Layer 4 of a small transformer language model trained on English Wikipedia (10 layers, counted from 0, width 128).
A neuron's activation on a vector x is GELU(gate . x) times (in . x), where the dot is the dot product.

Input weights of the MLP neurons that the questions are about. A number n stands for (n - 128) times 0.0039.
n9 gate: 181, 202, 182, 127, 162, 146, 72, 190, 136, 135, 81, 111, 110, 126, 93, 147, 125, 181, 156, 197, 145, 81, 65, 97, 106, 123, 117, 121, 143, 159, 93, 118, 157, 139, 141, 107, 120, 134, 93, 105, 116, 147, 107, 102, 84, 147, 102, 169, 84, 134, 70, 120, 120, 182, 134, 130, 128, 184, 77, 165, 96, 110, 120, 79, 122, 161, 146, 135, 141, 136, 117, 126, 123, 162, 158, 89, 173, 100, 155, 150, 157, 102, 97, 87, 139, 100, 125, 84, 119, 133, 139, 133, 158, 40, 182, 147, 171, 155, 175, 105, 165, 97, 88, 142, 89, 107, 166, 94, 118, 58, 96, 123, 205, 141, 116, 136, 88, 128, 112, 124, 107, 95, 129, 124, 162, 150, 94, 114
n26 gate: 154, 182, 124, 118, 126, 148, 172, 159, 197, 142, 172, 90, 88, 121, 115, 202, 143, 137, 102, 142, 135, 139, 139, 154, 146, 155, 161, 114, 118, 204, 47, 134, 106, 159, 182, 131, 125, 181, 134, 132, 166, 121, 111, 85, 138, 56, 164, 162, 80, 107, 104, 117, 105, 113, 138, 180, 173, 122, 146, 91, 114, 161, 144, 97, 147, 130, 139, 107, 117, 152, 95, 80, 149, 163, 155, 100, 104, 105, 135, 67, 135, 136, 150, 113, 126, 69, 117, 132, 161, 129, 114, 158, 120, 158, 143, 181, 122, 66, 114, 157, 72, 201, 126, 121, 160, 146, 128, 209, 134, 142, 124, 124, 135, 174, 100, 159, 142, 132, 74, 131, 134, 57, 126, 191, 152, 166, 182, 114
n27 gate: 76, 121, 172, 145, 99, 125, 165, 99, 122, 130, 69, 102, 117, 152, 109, 129, 115, 82, 171, 129, 106, 88, 117, 132, 86, 120, 130, 69, 81, 41, 152, 150, 114, 117, 86, 137, 119, 92, 142, 56, 124, 115, 114, 158, 141, 105, 102, 120, 135, 97, 147, 169, 133, 146, 198, 182, 119, 147, 141, 163, 74, 135, 153, 194, 114, 143, 99, 158, 112, 147, 117, 147, 144, 167, 142, 86, 135, 146, 175, 114, 124, 104, 57, 105, 91, 127, 114, 72, 110, 124, 153, 147, 140, 141, 174, 184, 109, 78, 119, 123, 138, 70, 115, 146, 97, 125, 195, 117, 123, 114, 84, 103, 131, 81, 102, 8, 102, 67, 122, 163, 108, 147, 132, 155, 158, 53, 148, 130
n160 gate: 148, 170, 141, 146, 120, 118, 102, 108, 126, 92, 132, 165, 140, 90, 119, 70, 138, 158, 145, 102, 79, 96, 55, 136, 150, 145, 138, 96, 7, 107, 142, 141, 125, 124, 122, 156, 122, 121, 89, 157, 88, 135, 130, 55, 166, 121, 145, 136, 156, 92, 67, 202, 112, 149, 133, 123, 169, 129, 89, 156, 146, 169, 116, 170, 147, 75, 126, 127, 85, 101, 150, 102, 133, 114, 181, 145, 178, 92, 152, 176, 118, 152, 181, 149, 86, 148, 203, 136, 114, 88, 152, 140, 141, 141, 143, 101, 90, 123, 129, 121, 181, 186, 177, 134, 135, 137, 139, 86, 98, 130, 123, 112, 163, 167, 143, 108, 45, 46, 167, 172, 135, 177, 137, 149, 113, 148, 150, 109
n178 gate: 77, 155, 152, 117, 131, 120, 162, 139, 168, 122, 120, 126, 113, 82, 86, 135, 123, 111, 69, 141, 151, 166, 115, 105, 114, 128, 134, 148, 154, 102, 153, 71, 55, 94, 123, 137, 100, 143, 160, 82, 110, 131, 114, 160, 146, 145, 139, 110, 131, 163, 118, 166, 164, 111, 150, 108, 114, 150, 181, 134, 161, 104, 163, 95, 125, 141, 170, 75, 111, 120, 75, 101, 149, 86, 146, 106, 174, 171, 139, 155, 132, 124, 150, 172, 140, 139, 132, 144, 149, 131, 154, 116, 116, 127, 115, 127, 128, 147, 108, 77, 128, 123, 83, 178, 125, 108, 148, 186, 169, 133, 76, 131, 68, 216, 177, 117, 125, 167, 59, 122, 160, 137, 127, 136, 138, 144, 136, 118
n185 gate: 108, 153, 106, 121, 148, 125, 113, 99, 176, 136, 142, 86, 81, 182, 81, 107, 110, 129, 183, 195, 104, 119, 101, 100, 99, 150, 84, 111, 151, 119, 138, 146, 75, 128, 93, 135, 166, 115, 89, 119, 123, 202, 148, 141, 137, 114, 125, 177, 128, 80, 153, 156, 148, 33, 75, 98, 103, 161, 136, 85, 152, 149, 71, 142, 130, 113, 113, 100, 102, 145, 100, 60, 113, 150, 104, 158, 135, 54, 106, 107, 168, 161, 81, 146, 108, 107, 109, 141, 75, 83, 117, 104, 127, 122, 127, 119, 133, 141, 107, 115, 138, 108, 131, 152, 112, 101, 70, 102, 123, 131, 89, 99, 120, 135, 131, 148, 107, 181, 143, 135, 118, 121, 139, 141, 71, 79, 134, 143
n282 gate: 110, 156, 142, 89, 97, 122, 88, 80, 141, 96, 145, 81, 63, 107, 92, 173, 144, 75, 108, 80, 209, 123, 65, 169, 148, 166, 135, 136, 141, 100, 107, 148, 120, 135, 170, 143, 159, 83, 121, 143, 154, 95, 137, 99, 149, 101, 87, 194, 92, 58, 135, 109, 128, 154, 139, 104, 175, 77, 95, 88, 173, 153, 120, 140, 100, 129, 122, 64, 177, 151, 90, 121, 80, 165, 119, 151, 89, 121, 118, 130, 148, 129, 118, 135, 116, 121, 97, 121, 105, 139, 92, 145, 87, 81, 155, 141, 169, 137, 151, 135, 151, 111, 87, 135, 100, 117, 129, 135, 124, 148, 116, 131, 72, 124, 117, 110, 112, 159, 132, 156, 102, 123, 75, 205, 172, 160, 85, 163
n303 gate: 125, 133, 131, 118, 113, 171, 114, 100, 84, 108, 115, 98, 135, 84, 169, 152, 109, 127, 168, 144, 136, 124, 118, 139, 163, 161, 144, 185, 164, 138, 163, 146, 95, 116, 51, 138, 74, 141, 123, 134, 131, 114, 107, 74, 111, 93, 130, 166, 149, 110, 138, 168, 108, 115, 132, 147, 101, 99, 157, 187, 118, 95, 142, 89, 130, 120, 150, 190, 146, 110, 148, 159, 170, 134, 156, 150, 74, 105, 137, 125, 143, 122, 132, 49, 153, 167, 124, 112, 113, 190, 165, 140, 100, 92, 113, 174, 95, 103, 104, 99, 101, 122, 172, 125, 143, 159, 114, 113, 134, 108, 137, 133, 110, 112, 132, 159, 123, 166, 89, 107, 47, 96, 104, 129, 126, 108, 122, 167
n9 in: 115, 196, 161, 136, 95, 99, 111, 113, 167, 152, 124, 73, 145, 151, 118, 109, 152, 119, 152, 160, 177, 151, 168, 78, 148, 83, 134, 107, 167, 123, 87, 127, 123, 93, 138, 138, 154, 69, 58, 149, 93, 88, 129, 126, 136, 172, 77, 174, 115, 82, 104, 97, 113, 185, 131, 79, 124, 163, 117, 136, 69, 121, 118, 108, 164, 143, 157, 51, 92, 125, 106, 144, 141, 154, 142, 52, 162, 131, 117, 39, 122, 183, 146, 92, 97, 161, 105, 116, 151, 118, 119, 121, 160, 122, 162, 158, 126, 171, 130, 82, 113, 35, 114, 150, 132, 119, 134, 99, 122, 96, 126, 167, 129, 142, 143, 126, 83, 165, 143, 156, 88, 120, 163, 120, 201, 114, 91, 76
n26 in: 142, 105, 159, 130, 127, 94, 123, 76, 89, 105, 152, 110, 161, 174, 122, 74, 90, 161, 127, 150, 126, 132, 133, 77, 70, 82, 67, 136, 137, 117, 148, 108, 111, 77, 74, 109, 156, 182, 186, 189, 106, 115, 182, 145, 117, 142, 91, 91, 148, 152, 147, 182, 134, 167, 119, 116, 149, 129, 69, 132, 133, 127, 140, 64, 67, 116, 143, 122, 129, 97, 88, 115, 122, 157, 156, 146, 150, 125, 114, 140, 87, 91, 127, 163, 125, 151, 63, 148, 173, 92, 202, 161, 135, 163, 164, 122, 87, 156, 113, 155, 124, 120, 117, 139, 172, 78, 129, 117, 100, 152, 116, 80, 124, 135, 113, 118, 165, 135, 123, 151, 139, 131, 140, 133, 119, 113, 148, 157
n27 in: 89, 153, 158, 191, 144, 121, 130, 125, 157, 109, 105, 154, 95, 142, 141, 97, 125, 100, 129, 127, 130, 156, 123, 158, 115, 115, 143, 129, 63, 129, 128, 121, 126, 95, 96, 133, 149, 86, 153, 101, 95, 127, 152, 151, 57, 177, 138, 122, 134, 114, 110, 145, 117, 135, 77, 180, 126, 70, 68, 215, 122, 130, 129, 130, 122, 145, 141, 160, 141, 161, 119, 107, 152, 168, 124, 114, 122, 126, 165, 148, 59, 106, 88, 114, 189, 74, 174, 125, 67, 109, 109, 114, 106, 151, 147, 156, 147, 111, 131, 77, 118, 133, 135, 112, 151, 160, 173, 124, 79, 61, 75, 119, 167, 128, 108, 80, 138, 137, 182, 88, 126, 92, 112, 165, 135, 128, 39, 143
n160 in: 135, 68, 167, 103, 85, 64, 111, 175, 90, 112, 146, 155, 87, 86, 121, 129, 153, 117, 87, 117, 150, 159, 52, 151, 153, 107, 165, 238, 146, 99, 117, 147, 129, 141, 129, 113, 141, 107, 142, 126, 91, 69, 124, 90, 145, 113, 136, 125, 169, 162, 132, 120, 165, 169, 100, 168, 96, 125, 87, 130, 213, 154, 107, 170, 74, 154, 103, 114, 116, 179, 97, 162, 136, 149, 143, 73, 126, 137, 78, 94, 145, 89, 109, 104, 143, 66, 144, 83, 145, 144, 195, 102, 203, 136, 131, 109, 182, 119, 163, 86, 115, 135, 55, 133, 177, 146, 151, 122, 144, 24, 169, 150, 96, 175, 148, 124, 170, 155, 100, 146, 142, 115, 100, 159, 165, 212, 73, 94
n178 in: 82, 159, 121, 173, 45, 133, 158, 101, 115, 98, 91, 125, 183, 146, 144, 191, 96, 140, 161, 187, 78, 116, 133, 89, 117, 138, 131, 156, 177, 142, 205, 100, 92, 142, 97, 139, 160, 142, 139, 149, 151, 181, 172, 134, 129, 133, 91, 175, 130, 109, 116, 150, 123, 153, 77, 171, 149, 151, 80, 117, 137, 99, 98, 110, 157, 183, 164, 100, 151, 118, 138, 115, 98, 139, 152, 105, 200, 163, 96, 116, 59, 118, 103, 138, 168, 93, 130, 128, 157, 101, 163, 130, 181, 102, 106, 126, 110, 147, 146, 108, 124, 78, 109, 132, 113, 118, 135, 75, 146, 124, 135, 197, 151, 179, 134, 93, 119, 155, 140, 133, 118, 170, 124, 129, 68, 148, 112, 175
n185 in: 130, 143, 131, 135, 91, 99, 147, 131, 181, 169, 165, 160, 153, 162, 108, 146, 154, 108, 134, 118, 141, 184, 152, 133, 135, 109, 90, 119, 154, 137, 89, 178, 132, 93, 143, 119, 152, 98, 146, 76, 74, 156, 128, 105, 111, 128, 115, 83, 102, 185, 108, 151, 166, 130, 98, 137, 133, 88, 149, 160, 85, 131, 144, 107, 113, 112, 146, 119, 178, 172, 122, 140, 124, 120, 121, 189, 146, 137, 190, 77, 159, 112, 105, 130, 106, 105, 101, 131, 139, 97, 62, 147, 102, 109, 165, 132, 193, 69, 157, 140, 174, 169, 134, 134, 93, 130, 149, 127, 161, 168, 142, 21, 87, 149, 142, 178, 126, 108, 177, 153, 124, 171, 104, 98, 97, 93, 102, 127
n282 in: 140, 123, 106, 179, 119, 133, 124, 148, 106, 166, 193, 100, 116, 199, 106, 135, 152, 161, 113, 115, 187, 120, 166, 153, 144, 109, 129, 139, 130, 127, 163, 127, 175, 96, 151, 186, 200, 118, 88, 142, 74, 150, 95, 181, 115, 151, 115, 118, 167, 114, 149, 126, 42, 149, 153, 134, 169, 170, 152, 99, 131, 134, 163, 75, 178, 97, 139, 106, 154, 116, 161, 171, 111, 109, 60, 198, 121, 143, 130, 173, 146, 139, 184, 102, 52, 127, 127, 147, 141, 122, 100, 89, 95, 145, 125, 155, 112, 115, 116, 144, 103, 121, 104, 172, 185, 137, 140, 87, 139, 153, 116, 108, 131, 110, 132, 121, 164, 126, 181, 80, 119, 120, 149, 116, 166, 146, 163, 132
n303 in: 57, 115, 121, 121, 164, 166, 170, 178, 98, 157, 92, 119, 85, 101, 145, 112, 71, 135, 175, 132, 112, 122, 107, 213, 190, 126, 98, 135, 158, 137, 104, 126, 114, 137, 106, 102, 145, 147, 119, 134, 126, 101, 135, 154, 79, 119, 97, 173, 145, 77, 59, 118, 101, 119, 143, 122, 149, 154, 120, 138, 171, 95, 83, 77, 139, 106, 169, 172, 151, 86, 130, 129, 92, 102, 169, 102, 159, 90, 154, 90, 145, 146, 159, 73, 114, 82, 156, 98, 127, 130, 145, 136, 160, 150, 118, 140, 121, 110, 113, 86, 126, 110, 156, 145, 123, 154, 112, 96, 158, 51, 83, 113, 75, 49, 102, 149, 132, 182, 102, 131, 123, 97, 155, 93, 175, 150, 119, 166

Each question shows a token from some text and the vector x that enters the MLP there. A number n stands for (n - 128) times 0.037.

"14": 162, 75, 121, 171, 148, 126, 108, 151, 123, 122, 62, 135, 131, 120, 111, 154, 95, 115, 152, 74, 121, 89, 156, 146, 123, 147, 97, 145, 137, 113, 122, 169, 163, 115, 109, 131, 142, 155, 86, 132, 133, 121, 122, 180, 123, 121, 153, 120, 111, 86, 85, 155, 145, 129, 157, 143, 95, 134, 134, 127, 164, 145, 96, 108, 97, 142, 138, 121, 72, 148, 130, 136, 93, 164, 102, 134, 118, 147, 132, 94, 147, 157, 89, 117, 142, 135, 104, 162, 86, 123, 125, 190, 132, 162, 176, 133, 130, 148, 119, 107, 104, 123, 132, 145, 83, 107, 131, 136, 142, 93, 138, 155, 100, 146, 124, 145, 152, 131, 190, 99, 101, 142, 165, 122, 137, 155, 158, 135
Which neuron fires most, and how strongly? n27, at about 0.13

" ": 112, 100, 124, 173, 157, 104, 59, 97, 155, 119, 128, 140, 125, 152, 150, 129, 114, 108, 132, 125, 141, 151, 146, 111, 114, 119, 143, 89, 153, 123, 157, 112, 133, 129, 98, 126, 106, 100, 164, 123, 131, 109, 109, 134, 142, 132, 145, 127, 135, 131, 72, 131, 145, 121, 112, 124, 115, 121, 131, 118, 134, 124, 147, 95, 90, 148, 126, 166, 132, 186, 136, 122, 112, 103, 155, 110, 115, 151, 150, 116, 135, 161, 213, 139, 135, 103, 111, 141, 102, 150, 160, 148, 118, 178, 130, 140, 122, 126, 125, 118, 98, 132, 153, 119, 109, 123, 127, 119, 72, 87, 143, 144, 131, 151, 130, 138, 51, 142, 150, 147, 120, 129, 133, 104, 94, 126, 158, 104
Which two neurons fire most, strongest first? n282, n185

"F ": 114, 125, 138, 187, 160, 90, 68, 100, 140, 124, 93, 117, 111, 127, 103, 138, 136, 107, 152, 102, 112, 115, 117, 143, 112, 113, 143, 123, 120, 137, 148, 141, 131, 112, 135, 119, 106, 103, 176, 120, 173, 153, 135, 148, 105, 118, 172, 137, 116, 117, 96, 149, 135, 147, 133, 117, 130, 116, 113, 105, 147, 104, 114, 104, 107, 136, 153, 141, 118, 154, 129, 111, 112, 93, 113, 123, 107, 140, 130, 125, 154, 159, 144, 123, 149, 152, 91, 131, 92, 125, 171, 162, 142, 172, 143, 140, 110, 106, 128, 142, 107, 137, 140, 148, 85, 130, 134, 158, 79, 87, 119, 129, 120, 146, 143, 181, 65, 173, 136, 114, 118, 141, 180, 134, 98, 117, 150, 114
Which neuron lights up most? n303

"the ": 113, 97, 144, 157, 154, 115, 58, 131, 132, 103, 113, 133, 113, 107, 112, 153, 133, 125, 143, 108, 126, 124, 123, 146, 112, 115, 97, 102, 145, 102, 150, 148, 153, 123, 111, 116, 159, 96, 124, 123, 143, 164, 137, 156, 150, 153, 149, 137, 137, 134, 82, 120, 141, 124, 137, 115, 105, 160, 186, 122, 101, 123, 143, 126, 102, 135, 162, 133, 114, 159, 137, 143, 110, 86, 125, 105, 116, 162, 131, 116, 159, 153, 119, 99, 174, 116, 133, 156, 122, 118, 144, 150, 140, 183, 157, 124, 123, 115, 161, 147, 107, 145, 147, 116, 150, 120, 115, 130, 147, 80, 132, 144, 98, 135, 109, 141, 135, 143, 126, 106, 121, 154, 126, 113, 100, 158, 137, 141
Which neuron fires most, and how strongly? n26, at about 0.11

"| ": 107, 83, 143, 161, 140, 107, 57, 121, 143, 135, 113, 118, 120, 105, 105, 136, 119, 132, 131, 106, 116, 131, 146, 105, 106, 132, 137, 135, 139, 127, 130, 157, 149, 111, 152, 136, 123, 141, 120, 128, 115, 133, 140, 133, 124, 147, 161, 144, 125, 111, 120, 139, 117, 152, 134, 115, 106, 158, 128, 100, 108, 147, 129, 143, 112, 132, 164, 145, 111, 131, 118, 128, 141, 104, 106, 150, 153, 145, 125, 150, 148, 177, 161, 106, 167, 124, 98, 168, 131, 137, 158, 156, 109, 151, 122, 117, 163, 143, 120, 157, 112, 123, 151, 153, 113, 118, 135, 185, 97, 68, 148, 161, 136, 190, 118, 158, 73, 122, 154, 113, 102, 141, 126, 111, 99, 127, 135, 130
Which two neurons fire most, strongest first? n9, n303

"b": 150, 132, 185, 162, 123, 75, 115, 107, 145, 117, 93, 150, 141, 160, 136, 180, 108, 134, 137, 110, 133, 170, 111, 93, 128, 162, 91, 74, 131, 118, 111, 165, 168, 125, 109, 77, 114, 89, 114, 86, 158, 119, 126, 196, 111, 141, 159, 123, 138, 93, 110, 117, 132, 90, 136, 147, 149, 139, 191, 129, 165, 108, 147, 140, 81, 115, 151, 111, 139, 148, 127, 86, 108, 105, 112, 153, 88, 148, 114, 129, 154, 138, 144, 91, 140, 148, 154, 136, 148, 103, 168, 140, 96, 140, 128, 146, 105, 107, 161, 112, 107, 141, 168, 122, 107, 93, 126, 143, 103, 102, 134, 133, 130, 130, 94, 150, 93, 138, 163, 98, 132, 154, 158, 109, 151, 130, 178, 114
Which two neurons fire most, strongest first? n185, n160

"all ": 97, 98, 124, 152, 123, 121, 71, 78, 146, 127, 107, 120, 102, 135, 144, 130, 108, 96, 156, 107, 106, 151, 122, 123, 129, 110, 173, 122, 157, 134, 121, 143, 148, 133, 68, 107, 110, 102, 126, 107, 120, 122, 116, 167, 164, 122, 116, 137, 112, 121, 78, 155, 132, 120, 113, 109, 121, 115, 129, 112, 153, 124, 126, 123, 93, 165, 133, 135, 141, 158, 150, 139, 119, 94, 134, 129, 128, 127, 143, 116, 118, 154, 162, 109, 136, 121, 127, 157, 140, 152, 147, 107, 138, 191, 157, 126, 103, 140, 140, 134, 94, 108, 129, 144, 126, 132, 116, 89, 108, 91, 151, 152, 110, 142, 158, 141, 85, 154, 120, 163, 133, 182, 109, 140, 63, 152, 164, 144
Which neuron fires most, and how strongly? n303, at about 1.2

"i": 121, 126, 125, 152, 139, 137, 117, 92, 119, 114, 90, 153, 158, 150, 156, 149, 110, 121, 122, 127, 125, 141, 126, 124, 100, 170, 115, 83, 135, 122, 122, 124, 172, 124, 104, 126, 126, 63, 169, 108, 133, 108, 123, 192, 133, 166, 153, 130, 112, 76, 120, 126, 120, 89, 152, 130, 126, 115, 123, 147, 133, 119, 111, 174, 117, 186, 141, 131, 99, 170, 129, 93, 117, 117, 113, 110, 122, 135, 102, 132, 107, 138, 176, 111, 130, 95, 112, 178, 160, 136, 159, 140, 64, 127, 132, 152, 140, 155, 114, 125, 126, 168, 153, 124, 117, 137, 149, 82, 134, 69, 120, 148, 125, 137, 124, 147, 98, 130, 177, 124, 139, 169, 154, 63, 108, 151, 159, 126
Which neuron lights up most? n27

"ob": 122, 93, 162, 150, 104, 97, 120, 121, 156, 134, 129, 159, 155, 165, 127, 155, 153, 107, 123, 91, 109, 144, 106, 128, 150, 141, 122, 91, 155, 155, 128, 129, 139, 132, 112, 98, 117, 76, 169, 119, 172, 122, 138, 179, 96, 117, 119, 165, 142, 104, 106, 133, 154, 107, 124, 152, 149, 163, 168, 100, 141, 98, 145, 135, 82, 164, 154, 162, 152, 142, 128, 96, 104, 108, 124, 124, 86, 128, 103, 143, 133, 116, 205, 112, 161, 124, 134, 151, 118, 144, 161, 142, 99, 148, 181, 174, 137, 104, 112, 123, 109, 162, 120, 93, 74, 106, 119, 116, 74, 95, 143, 160, 156, 135, 107, 130, 83, 131, 175, 116, 93, 170, 175, 110, 90, 156, 156, 125
Which three neurons fire most, strongest first? n9, n160, n27

"Pl": 162, 119, 124, 183, 125, 129, 120, 116, 171, 111, 112, 124, 126, 130, 131, 175, 128, 151, 158, 87, 154, 135, 153, 158, 89, 114, 142, 158, 152, 135, 141, 175, 181, 106, 123, 116, 132, 111, 157, 196, 106, 131, 128, 155, 124, 108, 136, 165, 142, 91, 87, 103, 147, 150, 143, 141, 123, 112, 146, 121, 146, 145, 151, 119, 103, 129, 156, 130, 81, 127, 94, 147, 101, 80, 85, 132, 88, 103, 109, 130, 126, 162, 82, 80, 126, 138, 85, 156, 125, 138, 143, 125, 137, 145, 167, 142, 145, 127, 165, 143, 97, 126, 85, 107, 118, 106, 138, 160, 109, 89, 126, 150, 141, 145, 133, 189, 111, 137, 115, 129, 142, 150, 116, 123, 129, 190, 144, 111
Which two neurons fire most, strongest first? n282, n9

"er ": 130, 105, 107, 158, 136, 109, 55, 88, 130, 107, 114, 124, 101, 133, 131, 135, 139, 97, 131, 105, 137, 130, 118, 137, 136, 107, 148, 99, 143, 145, 137, 135, 160, 133, 92, 105, 106, 104, 134, 100, 125, 146, 119, 140, 158, 130, 144, 146, 137, 126, 94, 137, 140, 124, 138, 113, 133, 140, 119, 115, 126, 132, 129, 126, 92, 140, 135, 158, 127, 164, 149, 113, 101, 98, 138, 124, 134, 126, 126, 139, 141, 166, 161, 119, 152, 62, 114, 168, 96, 149, 174, 116, 119, 177, 144, 128, 147, 117, 97, 151, 122, 131, 133, 121, 123, 102, 101, 127, 102, 75, 144, 155, 145, 152, 121, 146, 105, 126, 151, 154, 132, 140, 100, 112, 96, 144, 156, 128
Which neuron lights up most? n160

"er": 151, 94, 104, 145, 118, 142, 124, 93, 143, 105, 153, 146, 108, 178, 121, 117, 131, 54, 105, 166, 118, 150, 142, 122, 134, 148, 149, 121, 150, 113, 121, 133, 175, 97, 79, 84, 123, 122, 114, 110, 143, 86, 133, 206, 161, 107, 95, 178, 127, 90, 109, 122, 118, 164, 131, 120, 159, 94, 135, 100, 125, 123, 126, 125, 82, 122, 129, 182, 134, 147, 110, 89, 92, 117, 112, 132, 112, 125, 110, 141, 131, 176, 185, 111, 123, 91, 98, 180, 132, 111, 165, 150, 128, 138, 161, 164, 150, 135, 123, 161, 92, 147, 74, 100, 121, 92, 134, 119, 115, 95, 148, 158, 113, 139, 110, 143, 149, 110, 127, 160, 124, 134, 107, 90, 100, 133, 134, 108
Which neuron fires most, and how strongly? n282, at about 1.1

"G": 146, 122, 113, 169, 123, 112, 108, 113, 145, 112, 128, 145, 132, 132, 129, 188, 105, 135, 148, 116, 119, 111, 143, 115, 102, 138, 124, 153, 129, 124, 131, 183, 156, 104, 111, 93, 126, 114, 133, 153, 130, 129, 160, 155, 152, 131, 191, 135, 131, 66, 100, 128, 140, 105, 153, 139, 107, 82, 176, 128, 147, 130, 133, 138, 117, 125, 164, 133, 148, 136, 75, 98, 123, 94, 88, 136, 100, 151, 115, 151, 121, 150, 81, 98, 145, 145, 109, 145, 96, 123, 165, 155, 115, 129, 153, 167, 142, 116, 144, 104, 108, 167, 117, 102, 133, 116, 184, 146, 148, 90, 120, 166, 152, 119, 122, 166, 160, 144, 154, 102, 89, 157, 193, 113, 123, 140, 147, 132
Which neuron fires most, and how strongly? n9, at about 0.22

"A": 130, 87, 154, 168, 157, 164, 88, 113, 102, 95, 88, 153, 118, 121, 142, 153, 82, 86, 161, 107, 138, 152, 99, 131, 136, 131, 99, 158, 135, 131, 150, 112, 169, 112, 96, 124, 138, 116, 159, 128, 97, 134, 162, 172, 123, 157, 134, 82, 84, 94, 90, 97, 122, 95, 150, 154, 150, 160, 158, 116, 148, 123, 161, 146, 101, 151, 111, 128, 123, 139, 113, 107, 119, 105, 139, 142, 106, 132, 148, 143, 168, 157, 107, 92, 152, 111, 125, 151, 131, 130, 176, 162, 106, 132, 174, 166, 106, 120, 130, 122, 107, 142, 144, 167, 126, 112, 132, 128, 165, 105, 129, 151, 120, 174, 110, 146, 114, 142, 120, 129, 113, 165, 184, 110, 106, 158, 143, 98
Which three neurons fire most, strongest first? n303, n178, n27

"d ": 143, 113, 104, 165, 169, 95, 71, 95, 146, 99, 66, 141, 102, 156, 141, 156, 118, 165, 113, 118, 118, 130, 138, 118, 131, 145, 122, 124, 157, 178, 143, 133, 139, 122, 112, 92, 116, 99, 127, 99, 106, 118, 128, 152, 128, 116, 161, 147, 125, 146, 88, 130, 150, 143, 133, 129, 117, 135, 137, 125, 127, 106, 141, 111, 119, 152, 161, 117, 117, 135, 140, 124, 114, 72, 151, 112, 136, 146, 125, 98, 157, 157, 169, 127, 136, 88, 112, 143, 89, 118, 184, 144, 105, 151, 144, 148, 116, 129, 155, 158, 101, 126, 128, 117, 124, 111, 143, 125, 129, 73, 119, 162, 126, 164, 105, 148, 112, 157, 158, 148, 107, 122, 132, 119, 142, 146, 141, 112
Which neuron fires most, and how strongly? n9, at about 3.3

"S": 133, 101, 137, 158, 133, 121, 90, 104, 162, 102, 96, 142, 103, 127, 124, 147, 107, 125, 136, 112, 139, 149, 172, 134, 116, 110, 102, 159, 127, 123, 181, 141, 157, 76, 118, 115, 99, 183, 135, 127, 129, 96, 158, 166, 143, 145, 190, 115, 121, 80, 103, 119, 124, 134, 135, 112, 146, 123, 153, 132, 128, 145, 133, 147, 122, 133, 139, 135, 106, 109, 66, 111, 103, 86, 112, 123, 154, 144, 143, 126, 173, 176, 78, 108, 155, 115, 117, 131, 100, 140, 155, 183, 104, 140, 157, 149, 129, 129, 173, 138, 130, 144, 130, 138, 119, 111, 129, 155, 123, 88, 148, 134, 117, 159, 121, 163, 119, 142, 139, 113, 89, 149, 158, 111, 112, 172, 152, 78
Which neuron lights up most? n282

"l": 148, 76, 134, 145, 153, 89, 112, 115, 151, 96, 109, 162, 134, 167, 130, 145, 87, 142, 119, 100, 155, 123, 167, 140, 113, 119, 85, 133, 168, 139, 155, 158, 135, 125, 118, 100, 144, 124, 126, 100, 131, 111, 125, 142, 121, 120, 161, 134, 137, 103, 105, 118, 136, 131, 137, 82, 113, 132, 177, 105, 142, 162, 158, 149, 114, 134, 183, 147, 123, 128, 92, 122, 112, 106, 100, 128, 111, 84, 122, 115, 187, 171, 71, 74, 122, 96, 136, 167, 124, 132, 153, 132, 125, 159, 170, 166, 118, 88, 156, 116, 129, 124, 98, 126, 103, 133, 119, 172, 195, 101, 151, 157, 126, 159, 100, 172, 136, 108, 176, 158, 121, 134, 142, 84, 143, 170, 159, 95
Which neuron fires most, and how strongly? n185, at about 1.1

",": 139, 65, 160, 164, 128, 139, 97, 105, 125, 121, 101, 125, 98, 99, 142, 180, 74, 98, 113, 113, 117, 106, 109, 126, 147, 96, 137, 103, 137, 146, 125, 165, 152, 97, 89, 142, 132, 101, 109, 132, 130, 121, 116, 164, 106, 115, 155, 121, 135, 127, 119, 111, 132, 122, 119, 112, 139, 187, 86, 96, 128, 143, 118, 104, 83, 131, 147, 123, 138, 158, 113, 121, 86, 97, 143, 128, 166, 141, 177, 125, 143, 110, 133, 121, 120, 122, 99, 123, 94, 104, 119, 126, 88, 169, 176, 145, 115, 155, 62, 146, 125, 104, 112, 102, 109, 112, 142, 105, 167, 114, 178, 142, 98, 163, 82, 127, 125, 130, 189, 146, 123, 134, 113, 104, 99, 147, 131, 124
Which three neurons fire most, strongest first? n282, n185, n27

"ar": 147, 89, 108, 155, 128, 133, 126, 84, 165, 107, 151, 150, 99, 161, 142, 104, 97, 135, 117, 145, 110, 166, 144, 165, 124, 129, 87, 134, 161, 125, 118, 134, 151, 112, 95, 122, 130, 106, 160, 128, 108, 130, 171, 191, 156, 154, 136, 117, 139, 108, 78, 125, 153, 109, 188, 114, 135, 122, 93, 69, 159, 161, 167, 149, 66, 131, 156, 181, 121, 142, 128, 108, 106, 124, 126, 124, 128, 157, 111, 120, 155, 171, 163, 113, 145, 122, 108, 193, 129, 135, 132, 129, 100, 151, 131, 157, 131, 127, 159, 103, 107, 143, 111, 108, 114, 146, 157, 110, 184, 98, 157, 171, 116, 162, 127, 152, 185, 109, 159, 134, 115, 136, 145, 106, 74, 156, 144, 131
Which neuron lights up most? n185

".": 142, 70, 162, 155, 115, 140, 96, 115, 128, 102, 95, 129, 123, 161, 144, 179, 68, 121, 141, 111, 131, 85, 131, 100, 112, 138, 112, 87, 154, 152, 121, 121, 147, 102, 120, 134, 149, 135, 143, 132, 121, 105, 104, 139, 140, 154, 155, 105, 148, 110, 85, 128, 125, 99, 116, 125, 103, 163, 127, 122, 90, 130, 146, 101, 76, 132, 133, 143, 131, 149, 116, 93, 87, 120, 101, 115, 114, 133, 135, 125, 174, 128, 149, 132, 119, 147, 117, 178, 64, 47, 122, 135, 118, 134, 144, 155, 139, 143, 67, 126, 76, 161, 106, 109, 105, 88, 139, 128, 116, 84, 146, 169, 119, 162, 136, 146, 144, 147, 142, 145, 97, 134, 127, 97, 156, 143, 159, 130
Which two neurons fire most, strongest first? n9, n160

"e ": 114, 127, 133, 165, 153, 116, 48, 114, 134, 128, 131, 141, 117, 143, 143, 131, 126, 107, 117, 110, 124, 129, 131, 120, 118, 120, 136, 86, 174, 131, 156, 127, 161, 125, 113, 114, 117, 101, 147, 141, 139, 133, 115, 127, 147, 136, 148, 145, 142, 139, 105, 136, 132, 143, 129, 122, 126, 146, 131, 119, 146, 112, 147, 123, 75, 122, 151, 138, 132, 178, 137, 119, 119, 104, 135, 112, 118, 144, 131, 138, 170, 147, 160, 114, 132, 74, 95, 153, 102, 159, 137, 112, 129, 191, 148, 130, 115, 144, 116, 147, 92, 141, 119, 118, 117, 117, 114, 103, 131, 95, 150, 152, 138, 162, 137, 133, 75, 137, 143, 120, 118, 151, 97, 109, 112, 139, 147, 119
Which three neurons fire most, strongest first? n160, n303, n27